Layer 6 of a small transformer language model trained on English Wikipedia (10 layers, counted from 0, width 64).
A neuron's activation on a vector x is GELU(weights . x + bias), where the dot is the dot product.

Input weights of the MLP neurons that the questions are about. A number n stands for n times 0.0048.
n0 (bias -0.019): -44 -18 4 4 2 -25 -13 22 -9 27 -10 18 -6 14 5 8 -4 5 3 3 -26 3 -25 -2 6 -15 3 -22 14 -21 55 -2 8 -17 -25 19 17 32 28 2 -1 21 6 -17 5 -12 -1 6 -23 5 10 -14 13 -40 17 31 -5 -19 -4 -3 -32 -2 19 11
n10 (bias -0.018): 18 16 -7 -39 12 -19 -11 -10 -9 21 -2 -29 -15 15 -26 5 -22 17 -9 -11 -7 16 -23 6 -32 22 28 -32 0 -17 32 11 28 -3 -1 -19 -20 7 6 54 6 -21 17 -16 36 35 -16 31 12 16 39 -23 21 43 -5 3 23 -7 -24 -19 -7 -18 -20 -44
n13 (bias -0.017): 6 -5 -8 18 -4 -4 -11 10 13 22 -7 8 -7 -11 -14 1 7 -11 -13 -22 -10 9 0 -7 2 16 -13 29 4 10 32 -23 9 -2 15 -23 2 -2 -8 -10 -14 -8 -10 -4 15 5 33 -9 8 -14 6 3 0 -9 4 -31 7 -14 2 17 -21 13 21 -9
n40 (bias -0.035): 13 93 -22 -12 -17 -26 31 13 13 -19 -28 -2 -1 -8 -2 12 6 8 30 5 13 -2 6 27 -9 -18 -12 55 2 14 18 0 -10 -26 -13 -19 9 -48 -32 -4 31 -15 5 -22 -36 -30 -22 3 11 31 2 3 5 33 -15 12 -20 32 11 9 7 4 -6 -13
n41 (bias 0.010): 0 3 -67 -16 -19 -9 14 4 24 12 0 1 15 -24 6 28 18 -9 17 1 5 -4 19 -23 -11 15 41 45 2 16 -19 -49 20 -24 -12 -11 -30 32 2 -10 8 -13 -1 8 13 -13 2 10 14 -25 11 33 -23 -15 -7 36 6 -31 11 -34 -22 32 3 -28
n55 (bias -0.023): 13 -4 29 -22 -39 -51 -4 16 17 -16 21 -6 11 12 12 11 -5 -12 -1 23 -40 15 -26 -48 -2 -27 -20 -8 -25 3 36 5 -13 4 38 -5 -25 6 1 12 18 32 31 -48 0 -13 26 -5 -19 -6 -10 -7 7 6 -5 8 -2 8 -2 24 -5 6 7 12
n63 (bias 0.000): -5 6 1 -23 -2 38 27 -21 -20 -17 -17 -12 -3 -14 0 9 -13 11 62 19 27 29 3 -7 0 15 27 14 10 -5 12 -24 -7 -4 31 4 25 1 -14 31 -11 -20 -18 3 -36 -15 -32 -24 -31 9 -15 2 17 -35 2 21 -15 -2 28 8 -26 -10 33 -12
n70 (bias -0.036): 21 8 -3 -3 -19 -27 -2 14 47 -10 -8 12 -13 -15 1 21 -15 55 26 -33 33 -21 -56 13 -35 53 -23 -17 -5 -30 13 0 2 -7 37 -31 19 46 -2 3 -35 -9 -18 -7 -5 -42 27 -23 -1 -12 22 -22 1 4 7 -27 -11 25 7 2 63 -10 26 13
n82 (bias -0.012): 60 5 -28 0 -5 15 14 -11 14 -30 -2 -17 25 -40 15 15 0 6 -8 -7 -5 -1 -13 -35 5 -16 -16 10 6 -32 15 16 9 -19 -22 -5 46 -20 44 16 12 -2 3 -31 -11 -12 5 -46 9 20 -16 51 19 8 -13 18 1 -29 -3 -14 29 -11 -16 15
n84 (bias -0.010): 36 17 1 66 9 -14 30 -21 -8 -1 15 -9 -14 22 -16 20 -36 9 38 -24 13 -24 11 -21 -15 -4 -20 13 -9 -2 -40 -14 6 -25 -24 -13 -5 23 -5 -3 -27 -9 13 36 15 2 -23 1 26 16 -41 0 13 1 -11 3 -18 -31 8 -53 1 21 28 6
n91 (bias -0.017): 30 69 1 12 1 -1 9 28 5 -26 -30 -15 6 11 -3 6 7 4 -58 3 19 -18 2 7 -1 13 -17 -11 24 -11 -2 -37 9 23 23 19 -23 3 -4 13 -43 -9 2 -3 -39 -9 8 0 -8 -41 6 3 -12 26 -11 -7 8 17 31 -31 -27 -7 -13 20
n104 (bias 0.015): 1 -15 37 2 5 -6 -2 -11 19 24 0 9 -11 -25 1 10 5 -31 -6 -10 -2 -10 -13 27 -9 -10 8 -5 7 13 1 21 -5 -8 17 3 -1 12 13 1 -4 -39 1 -15 2 8 10 -21 -14 -5 -5 -24 -4 4 13 -22 8 -10 -15 2 2 8 -9 8
n106 (bias -0.025): 13 9 8 -10 5 -5 -30 -17 3 43 -10 -10 -23 0 -1 -5 -9 2 -4 21 8 11 22 -15 9 0 -3 -33 1 4 4 -12 -26 20 -6 12 22 22 -2 -22 -17 1 -43 7 -4 13 -1 7 -4 0 -2 1 -16 54 -2 44 -23 3 1 9 18 -25 4 -30
n107 (bias 0.011): -11 3 35 -10 12 14 4 -5 12 6 1 21 -16 -18 15 1 -7 -20 -2 10 12 -3 -7 1 16 -14 12 -5 12 7 -9 10 13 -25 -5 -8 -19 1 6 -5 -12 -9 3 0 -11 -16 18 -1 -16 -4 0 -13 2 -6 -4 5 -1 -3 -5 19 17 18 -8 9
n114 (bias -0.037): -1 16 16 17 15 16 -5 -26 -21 -13 -21 10 28 11 -11 -1 9 -19 19 -37 -25 -4 4 -35 54 -1 -5 3 -21 4 35 -74 -8 13 -3 -8 3 25 -31 -6 -24 -19 38 23 -8 7 1 38 6 -27 -10 8 -10 4 -2 9 10 27 -5 48 29 11 -80 -11
n117 (bias -0.011): -7 11 8 -17 -26 5 -11 -13 10 6 14 12 34 9 24 -2 -17 -41 29 4 6 -23 10 -4 1 -2 -38 -5 16 -31 -10 -17 39 3 -9 18 9 1 11 6 -13 30 -17 -18 -24 2 12 -19 -3 2 -23 2 1 -2 -10 29 14 6 0 36 14 9 -28 2
n124 (bias -0.002): 13 -5 -3 -16 -16 -2 -19 -21 13 17 59 -4 5 -4 0 29 4 15 43 -7 1 2 12 -6 -6 -8 -1 -11 -14 -16 -37 15 5 -40 -3 0 6 -30 24 48 -1 13 19 -18 25 -38 -50 55 -16 24 -48 -1 7 32 2 9 7 24 21 -37 -27 -9 -17 -4
n136 (bias -0.030): -38 4 -19 22 12 3 -30 28 -9 -34 -2 -17 21 11 -14 19 -30 -5 63 -5 9 -2 -19 13 -6 -2 8 -16 12 -9 20 -12 3 11 -36 -18 13 17 -4 -6 6 33 1 4 2 8 -10 9 13 0 -3 -33 -2 9 -32 -29 33 18 7 1 -10 13 -28 33
n139 (bias 0.003): 44 10 -7 9 -14 6 29 -1 -4 -15 -17 8 -34 -31 -36 -13 5 13 -11 -13 10 29 27 -47 -9 28 30 -6 1 33 -17 4 -1 12 -16 -1 -9 -16 26 4 -16 -4 -6 -9 -4 30 -20 -26 -27 27 -13 30 28 41 -14 23 -27 -15 -11 14 -14 10 5 16
n141 (bias -0.007): -18 -9 -3 48 13 48 8 -21 39 21 -8 -12 -20 -14 18 13 6 23 -11 22 24 1 -4 -23 -3 6 -4 -33 7 5 -39 -14 -10 -23 -25 7 37 2 5 -35 3 12 0 9 -20 -11 8 23 -23 -5 -35 -18 -24 17 14 -2 4 -13 7 0 -6 -16 -14 10
n142 (bias -0.012): -4 -6 4 27 3 -2 12 -7 -24 12 -1 -15 5 -22 18 11 16 -22 6 37 -15 -4 6 -6 -8 -10 -3 -8 2 18 -9 14 -2 9 -8 -1 -12 -19 21 -33 10 10 -9 -8 33 6 5 -2 -7 -10 5 4 6 -20 -29 3 0 -20 7 23 -2 14 11 6
n149 (bias -0.003): -9 41 53 6 -24 -20 -29 3 -15 25 -14 5 47 7 -29 13 -3 14 -8 23 29 -6 -73 -9 -15 22 4 0 24 2 -16 -18 -31 -24 -4 27 -11 -1 -8 -1 -57 -7 31 42 15 3 19 12 14 3 7 14 -9 25 -12 41 -5 -27 -5 -14 -6 -38 24 -32
n155 (bias -0.023): 8 23 0 -14 -22 -4 -40 19 8 7 3 -4 7 1 -56 -14 -46 -7 -4 8 10 -16 20 2 -5 21 -53 60 -7 70 20 -37 -31 15 2 9 10 -12 0 -15 29 3 4 -28 -7 -14 25 10 7 -29 -13 46 3 34 -14 31 -20 -4 -8 30 14 -66 -33 48
n164 (bias -0.006): 0 -30 23 41 21 -10 19 6 6 5 20 -7 -3 -28 4 15 -19 -3 4 -1 -8 23 -15 33 15 -27 6 -5 0 14 9 -47 -19 23 -36 6 -4 11 13 -17 -24 20 -16 45 15 -15 6 -5 8 8 -9 4 -22 19 -8 -7 -42 4 -18 0 -18 1 -39 1
n172 (bias 0.006): -19 15 -45 17 -14 -35 28 -10 -3 -12 1 23 -30 7 11 10 5 -16 12 -23 -19 16 5 -16 -2 11 13 10 -5 7 19 -7 -24 -3 14 38 -7 13 -43 -4 35 5 1 -31 12 -17 8 25 -5 7 44 -16 42 5 24 -3 5 11 2 -37 -22 -13 8 3
n181 (bias -0.010): -6 0 -14 45 -28 -2 -34 13 12 -11 12 5 16 16 8 6 -14 -5 29 -31 24 5 22 1 18 9 -17 -6 -17 -41 -11 -22 7 -15 20 -33 8 11 33 -36 -14 2 4 5 -6 13 -25 -13 -16 3 -6 -3 3 9 0 -6 6 17 29 -1 3 14 -10 -1
n187 (bias -0.013): -9 -8 21 33 -7 0 -4 -5 21 21 -32 19 21 -6 17 -5 1 7 -1 -2 -7 -10 -4 -7 22 -7 4 19 -13 -14 34 -21 35 -17 28 -4 -11 -6 9 -1 -41 -5 -11 10 -15 23 44 -31 -8 13 12 -31 5 -8 -1 -23 -23 -4 -5 20 7 -5 4 -13
n219 (bias 0.001): -7 -16 -6 5 -7 6 -28 12 12 4 16 -2 -2 14 12 -14 38 -1 9 -13 -2 -4 8 -14 16 -7 28 -26 9 -12 10 -4 -7 -28 32 25 -10 2 -12 6 3 12 16 7 7 -3 4 -40 -35 0 56 -6 -26 -1 -9 4 -21 -21 -17 0 22 17 6 8
n220 (bias -0.031): -14 -6 33 9 11 -9 -32 26 34 -8 0 2 -18 10 20 -33 5 -32 -16 -5 -30 24 -30 -1 29 25 -8 2 3 6 3 -34 1 -1 -11 20 13 28 2 -2 34 1 9 -2 -13 12 -55 0 1 -7 32 2 -12 26 17 -21 -22 10 -9 3 -45 -5 11 -19
n221 (bias 0.023): -1 5 -23 -32 0 -3 7 15 -11 17 -60 -30 29 26 16 -38 24 34 7 -36 -2 5 41 7 -45 42 14 3 -27 12 -22 25 -1 -13 27 1 1 -19 -16 -5 -1 16 -24 -1 -22 20 -14 27 -5 -1 -8 34 43 -24 -14 11 48 4 -6 -7 -31 -30 18 -20
n231 (bias -0.014): 30 15 -25 -15 27 -2 17 -11 23 -17 -27 22 12 -14 34 0 6 -26 -4 -31 -8 -6 4 -10 -35 -4 -17 12 -17 1 -1 2 -11 -23 17 12 9 -7 2 -11 -28 32 20 17 -14 -5 -44 25 -15 14 -31 31 8 -8 31 -3 6 2 2 -29 -3 13 18 9
n255 (bias -0.019): -15 68 1 30 16 14 -7 15 -49 12 16 10 -23 43 7 -15 15 9 -27 17 -14 -27 -16 -5 -2 -11 -11 -12 -4 7 5 9 12 22 -8 -1 2 -8 -20 -20 -15 -2 -14 5 -17 16 28 24 -8 -17 7 -16 -19 -22 12 20 12 0 43 -10 11 -4 -50 9

Each question shows a token from some text and the vector x that enters the MLP there. A number n stands for n times 0.043.

" season": -22 -20 21 -12 0 -11 -16 -10 -6 -18 19 37 -13 -4 8 25 -8 -28 -36 11 24 58 17 25 -4 15 -34 -25 -33 31 5 1 5 -42 13 2 24 -9 18 -27 -14 -21 21 6 54 -51 12 -6 -1 40 6 -23 14 -13 14 -31 -1 -35 4 1 -32 11 9 56
The neuron with the highest activation: n104

" Of": -34 -25 8 -10 -21 -18 -20 9 -57 22 29 -16 45 2 21 33 11 -20 25 -6 24 9 -21 -11 -23 25 -1 -38 -7 -16 -14 6 35 -59 2 -22 9 -1 17 -17 -27 6 -3 -15 33 18 14 15 -22 25 -27 23 -1 -25 3 -48 11 36 -9 33 35 26 12 11
The neuron with the highest activation: n181

"-": -17 18 -16 -21 15 2 -13 -7 -11 -3 8 33 -30 -14 0 -1 -14 -56 12 -11 2 8 -15 7 -11 50 10 -51 -4 63 3 -7 10 2 29 -16 -6 3 2 -28 12 5 -7 25 18 -40 -45 5 -12 0 -17 12 -14 -22 -20 -13 17 -4 20 2 24 36 17 81
Which neuron fires most, and how strongly? n231, at about 1.2

"P": -13 59 -1 -23 3 -6 3 -3 -8 40 -27 20 -27 -15 -2 -38 -6 -19 -20 -2 -13 7 15 9 -9 44 -35 -46 -6 -4 -32 35 55 5 -3 6 -9 -2 34 -29 0 -2 11 -13 46 -2 23 -13 -7 16 -1 27 -38 -45 -17 24 12 -16 21 -11 4 9 -12 50
The three highest activations, in order: n255, n142, n117

"\n": -9 33 15 -5 18 -17 11 -3 -53 11 7 1 -35 -6 -5 22 -5 -34 4 46 0 36 -15 25 -46 -38 -20 -21 33 14 23 29 11 29 7 -18 18 -6 -4 -46 44 4 -14 30 -14 -39 -23 2 -22 6 -27 -13 12 -4 -14 32 8 7 21 -20 -2 40 -40 24
Which neuron fires most, and how strongly? n255, at about 2

"e": -20 3 1 37 3 35 -26 -12 -18 28 -17 3 -6 15 12 74 -17 -43 8 -8 7 26 7 40 23 -32 -29 -43 30 12 -39 16 2 -33 -7 -26 -14 12 4 16 -14 -1 1 -14 5 -51 -4 20 0 24 28 -22 -10 -44 2 0 -5 -10 11 24 12 -9 -12 46
The neuron with the highest activation: n107

" #": -12 -15 -7 3 -11 33 -7 8 -27 -21 25 6 -32 -6 8 13 -19 -18 -16 24 22 18 -60 25 -23 -4 32 -58 -9 -39 21 6 4 -48 -7 28 6 -20 8 -40 -13 -9 0 7 27 20 32 33 -21 13 -27 30 10 -17 1 -31 17 -12 24 35 14 47 12 20
The neuron with the highest activation: n141

" My": -15 -2 21 -33 -46 -10 -10 -11 -39 23 4 -6 26 4 44 17 30 -27 -3 18 13 -17 7 -5 -27 17 -13 -27 -14 -35 -17 -7 32 -40 -11 -10 5 13 19 -6 9 30 -5 -16 30 -5 -7 2 -42 39 14 19 -2 -48 -8 -51 37 18 16 27 23 19 48 -8
Which two neurons fire most, strongest first? n117, n142

" Conf": -4 -13 -37 -13 -21 -18 22 -17 -36 5 -6 -23 -5 -8 9 -3 20 -25 18 -9 34 -5 26 16 -22 41 2 -54 -40 36 15 -8 20 -21 19 35 5 10 -6 -14 -14 5 4 -7 28 3 8 17 -18 -29 12 25 -21 -75 -21 7 17 3 35 24 -15 42 2 44
Which neuron fires most, and how strongly? n221, at about 1.8

"\n\n": 9 76 -17 16 19 -38 -15 -19 -41 9 -20 23 -11 -9 7 -4 -25 -37 -3 20 11 34 22 15 -4 26 -30 -20 1 8 32 13 12 -7 12 -12 36 -12 -10 -26 16 -16 10 17 -2 -51 -1 -21 -31 37 -36 8 -11 7 -28 4 33 25 -19 -4 3 8 -33 49
The neuron with the highest activation: n40

"–": -24 7 -17 7 30 -4 -37 12 -6 -37 4 9 -40 24 -24 6 -17 -59 -17 -2 11 -1 6 50 12 11 44 -1 -6 0 2 -15 -4 10 36 1 19 1 -18 -53 -3 -24 -5 28 22 17 5 9 -14 -36 14 8 -46 9 9 -25 -12 -31 13 30 20 48 3 46
The neuron with the highest activation: n219

".": 12 7 8 21 20 -19 2 -15 13 22 -3 -8 -30 -1 9 48 -46 -8 -7 -3 20 19 -21 24 13 19 -38 -9 14 8 16 25 44 -31 27 -51 29 -13 4 -35 -27 -30 19 -7 37 -23 -20 7 -14 -53 -9 -10 -24 -16 16 -11 9 -14 36 27 14 -4 -34 44
The neuron with the highest activation: n70

" break": -55 15 6 -10 -9 27 7 -11 -46 -4 13 -13 -14 -11 0 23 -11 -39 -18 -18 -17 0 8 26 -8 -17 17 -31 -2 34 -11 -13 -1 -27 19 -26 5 1 -46 -6 -13 21 1 0 71 -62 16 21 10 45 5 4 7 1 0 -2 -6 5 26 21 -9 30 25 51
The neuron with the highest activation: n172

" they": -17 72 23 0 -15 7 -12 -26 14 -23 -17 -4 -8 27 -11 35 -19 -14 -10 -5 3 31 2 6 -29 -6 -34 -42 7 10 -6 -5 -2 -21 15 -18 -26 -14 -13 -28 -18 -11 9 37 64 -41 40 22 -7 7 22 2 -5 -54 -8 10 12 -12 3 37 9 -3 22 42
The neuron with the highest activation: n149

" (": -9 44 23 -33 29 -23 -27 -3 -20 14 -15 -10 -18 -13 -19 14 9 -40 -13 -19 18 41 -46 17 16 12 4 -55 -22 -7 30 -25 -7 67 -2 -25 7 -2 35 -32 13 5 -17 13 18 12 -45 -11 -7 30 20 2 -12 -6 -18 24 33 3 14 14 5 22 -19 16
Which neuron fires most, and how strongly? n10, at about 1.4

" of": -24 25 -22 26 -3 -18 -36 -18 -50 -28 30 31 20 -9 -6 25 15 -28 1 15 27 -2 -3 -22 -9 18 -10 -35 -23 8 -5 -9 37 -40 39 -28 3 -5 57 -21 -16 8 22 1 53 -18 -9 19 -24 -6 -2 -9 12 -22 -21 -33 15 -26 18 33 19 22 12 29
The neuron with the highest activation: n181

"so": 24 1 -17 -39 4 -3 -10 -15 46 7 2 -24 18 -33 14 22 36 -21 1 25 10 41 28 8 29 -5 25 -66 -19 -24 5 11 -1 -46 -6 -28 7 -5 22 -11 10 7 -6 1 -16 4 5 -17 -13 12 15 0 11 -49 -7 -58 -9 -38 34 14 33 13 19 29
The neuron with the highest activation: n82

" was": -15 54 -3 49 14 0 35 -31 -16 -16 -6 -17 -11 11 8 27 -8 -15 -12 4 35 22 14 6 -32 -1 -31 -55 -20 13 -20 12 9 14 -30 -2 -6 -8 -11 -38 0 -27 3 1 63 -54 7 27 6 24 -2 -5 5 -27 -35 34 -1 -11 -11 18 -2 22 2 41
The neuron with the highest activation: n84

" drop": -46 26 15 11 -3 -16 18 -4 -29 5 21 5 -21 -13 -14 21 -20 -48 17 -16 -2 27 10 21 15 12 7 -31 -17 25 -17 -3 -12 -37 13 -24 -3 -16 -47 -14 -29 6 18 6 81 -36 16 21 -1 32 1 -14 29 -24 -9 -3 16 -15 -2 27 -21 23 18 48
The neuron with the highest activation: n172

" PP": 6 16 -7 -31 -4 -13 8 2 -10 -12 -14 42 -39 -37 -19 -2 18 -41 8 27 23 22 -30 34 28 14 -7 -29 45 19 3 4 42 -28 -10 15 -34 -31 13 -15 -15 -16 -14 7 46 9 14 40 6 6 1 -2 -21 -55 -9 6 19 -34 -10 4 -7 9 -12 53
Which two neurons fire most, strongest first? n107, n142

" Kn": -31 16 10 -34 -20 18 -12 4 -33 10 -6 -8 5 12 6 13 -5 -48 5 -5 -34 6 21 12 0 23 -21 -66 14 -7 -12 1 33 -26 -14 -23 18 0 21 -28 -2 10 -16 -26 37 -17 5 14 -33 19 3 19 34 -56 -13 4 48 13 51 35 5 15 17 18
Which neuron fires most, and how strongly? n117, at about 1.7

" Dur": -10 26 -25 -16 -2 14 11 14 -31 10 -17 -13 3 -47 -4 27 40 -47 10 26 -7 0 -1 13 -18 -15 -14 -34 8 -1 -21 -22 23 -5 10 8 5 10 30 -9 10 7 -37 20 74 -24 -19 10 -12 22 -3 5 27 -59 -31 -21 38 -14 26 13 -7 27 -15 38
Which neuron fires most, and how strongly? n142, at about 2.3

" 3": -21 26 32 -5 6 -30 -20 -25 14 49 -3 12 -21 -38 -11 9 -22 -33 -14 -12 33 42 -34 -8 -5 31 -12 -63 -11 6 26 16 14 38 -1 39 -12 47 1 5 2 1 -52 -1 2 -17 12 -13 1 29 -2 25 12 -13 -25 5 24 -23 10 -16 14 -31 -18 25
Which neuron fires most, and how strongly? n106, at about 1.6

" high": -14 14 -3 12 -17 -26 -25 -6 -68 2 17 29 -41 -10 11 17 -16 -53 7 15 45 29 8 -9 5 12 9 -43 5 28 9 -18 37 0 21 -29 -5 6 24 9 -36 -14 -17 -7 40 -12 -1 -15 8 25 16 7 -4 -2 -32 -29 16 12 -13 -11 -19 30 18 58
The neuron with the highest activation: n136

" With": -45 -43 -5 -13 -19 -14 4 -1 -53 25 14 7 35 22 22 28 0 -32 5 -15 -19 19 -5 8 -27 28 7 -47 9 -30 4 17 17 -49 -6 -45 -6 -14 11 5 -8 24 -7 -3 29 9 35 24 -23 29 -11 6 -5 -31 -21 -29 19 35 11 24 39 32 11 10
The neuron with the highest activation: n136

" in": -13 51 -12 29 4 21 10 -38 -51 1 12 31 -7 5 15 24 -11 -41 -19 -15 10 20 21 -4 -38 16 -18 -33 10 7 -17 -16 34 -19 10 -42 -19 -9 17 -8 -4 -10 23 -4 69 -13 -21 8 -9 10 -30 0 23 21 -13 -28 1 -40 10 38 -6 31 -3 30
The three highest activations, in order: n84, n142, n139

"I": -18 26 10 -15 -9 -9 -52 -13 -8 61 -3 -36 23 51 -10 -4 -7 -12 -5 6 17 32 11 -4 16 44 -5 -44 19 -9 -18 14 20 -27 -15 -4 16 0 14 -38 14 -6 -19 -2 38 -17 9 30 -20 14 -14 7 -24 -64 28 -38 32 10 9 10 19 -19 4 -10
The neuron with the highest activation: n221

"=": 3 45 -25 -8 0 -3 3 -36 -13 -20 -14 14 -9 -14 -58 31 12 -28 -21 11 14 -10 34 26 -23 42 -49 -48 -5 20 20 -9 17 -22 12 -17 22 -23 -2 -37 17 -23 18 12 17 -6 1 0 -23 11 -11 8 7 -26 -12 18 32 -2 4 44 -11 16 26 59
Which neuron fires most, and how strongly? n155, at about 1.6

"n": 8 -1 1 -2 2 24 -55 -14 -10 33 11 -25 -22 -17 31 4 4 27 22 32 -2 31 17 13 22 3 11 -65 11 3 5 17 20 -15 21 -16 2 6 15 -17 16 -40 -9 -10 6 -33 -35 -16 11 -30 52 -32 19 -28 -31 -39 10 -2 17 32 10 -42 10 30
Which neuron fires most, and how strongly? n219, at about 1.1

" tells": -38 24 14 39 -6 -1 -6 -7 -44 11 -10 -2 -11 5 -9 38 -14 -20 27 -25 -16 17 13 6 8 -47 -34 -27 14 25 -13 -16 3 -23 2 -15 -11 -13 -29 3 -18 1 28 3 55 -41 21 44 7 20 -1 -24 -18 -20 18 27 25 -24 10 45 -25 20 -13 53
The neuron with the highest activation: n114

"d": -29 -14 0 -7 -17 8 -32 -30 -34 72 -8 -14 8 30 -26 56 -9 -15 8 8 25 9 30 -6 5 23 0 -42 39 2 -15 27 31 -24 -35 -46 -14 12 19 -18 -22 2 -8 5 41 9 -19 19 -10 4 9 -4 24 -35 -21 -32 38 -1 -10 13 5 -1 21 0
Which neuron fires most, and how strongly? n10, at about 1.4

" know": -16 17 26 8 -13 2 -5 3 -45 2 -23 -4 -9 24 -10 40 -21 -41 28 -23 -4 21 11 14 -36 -10 -12 -32 6 22 -24 -7 -21 -27 10 -23 -2 1 -23 -18 -17 8 33 -8 72 -37 20 45 -6 32 4 -20 -28 -30 16 10 18 -2 2 40 -8 23 5 48
Which neuron fires most, and how strongly? n136, at about 1.2

" |": -44 16 -22 2 17 -21 9 2 -7 -11 -7 -11 -25 -21 -9 62 12 -21 4 20 5 -19 1 5 -6 30 -14 -10 13 42 46 -16 32 -22 2 13 -3 -15 58 -66 -1 -25 -11 -7 -8 -29 -27 35 -13 36 -2 -8 -7 -29 -5 -14 -9 -23 13 22 1 48 26 21
Which neuron fires most, and how strongly? n142, at about 1.5

"be": 13 12 26 -8 35 -1 -4 8 16 54 -38 -36 5 -1 -7 27 -2 -17 -31 -12 2 42 7 12 1 7 -7 -34 -4 8 -33 -17 42 -44 32 -69 -2 16 21 -20 -15 -20 20 -10 23 -21 6 -6 -10 18 4 13 31 -36 -10 -50 7 3 17 14 -16 -7 12 38
Which neuron fires most, and how strongly? n13, at about 1.1

" M": 0 36 -17 2 17 -7 7 1 -25 5 -17 14 -12 -32 5 -21 23 -5 5 52 20 5 -57 51 16 -6 -11 -44 41 7 -5 36 30 -6 -11 21 -4 5 15 -31 -22 -8 -2 10 47 -17 -23 21 -43 -3 -20 -9 -11 -50 -19 -18 33 -36 4 19 11 9 10 21
The neuron with the highest activation: n142

" no": -6 40 38 11 -6 -47 -2 -65 -20 47 -21 15 -16 -3 22 14 -16 -28 9 -14 -1 -2 -19 0 -13 8 -10 -25 15 19 -26 26 -4 6 21 -20 -25 2 -18 -2 -27 20 -2 6 20 -25 12 5 10 28 -6 21 -28 -29 -25 24 7 -28 15 -5 -9 18 80 39
Which two neurons fire most, strongest first? n149, n84

" expl": 4 35 25 -13 -30 0 -6 2 -19 11 1 16 -16 15 -19 20 4 -40 16 -12 -15 31 11 -19 -19 -8 -15 -10 -11 43 -22 7 -21 -14 -5 7 -17 -39 -50 31 -11 27 17 -34 40 -19 -1 -5 3 28 -6 9 -22 -23 -16 0 36 -14 36 38 -16 37 -28 69
The neuron with the highest activation: n55

"ss": -15 -15 17 -14 -10 5 -12 6 -29 25 -8 -17 -10 11 3 47 -3 -61 8 -16 0 54 40 26 -18 30 27 -53 9 35 -29 24 -5 -18 -22 -56 -18 9 2 22 -24 -2 6 -12 35 -18 -24 30 -22 29 37 10 14 -29 6 -3 -3 -18 3 5 -5 7 -7 22
The neuron with the highest activation: n10

" 1976": -3 -8 1 -44 -6 -15 -26 -10 -17 -23 0 28 -4 -6 20 30 -37 -49 -18 21 -15 51 11 36 -20 27 -13 -28 -11 22 20 9 35 -46 -6 -3 3 2 19 10 19 -11 17 6 53 -9 2 -25 2 42 2 26 25 -15 7 -3 -18 -63 4 -10 -7 -23 18 29
The neuron with the highest activation: n0

"\"": -17 -41 18 -13 -7 -4 -25 -22 -15 1 -11 36 25 -11 18 42 28 -13 -8 25 2 74 -11 -15 7 20 -44 -36 -16 2 24 8 28 -31 -2 -3 -6 -23 -15 -33 36 -32 10 -11 -2 7 24 -23 -39 48 -6 -19 17 -19 -19 -5 -16 -10 13 18 40 23 10 20
The neuron with the highest activation: n55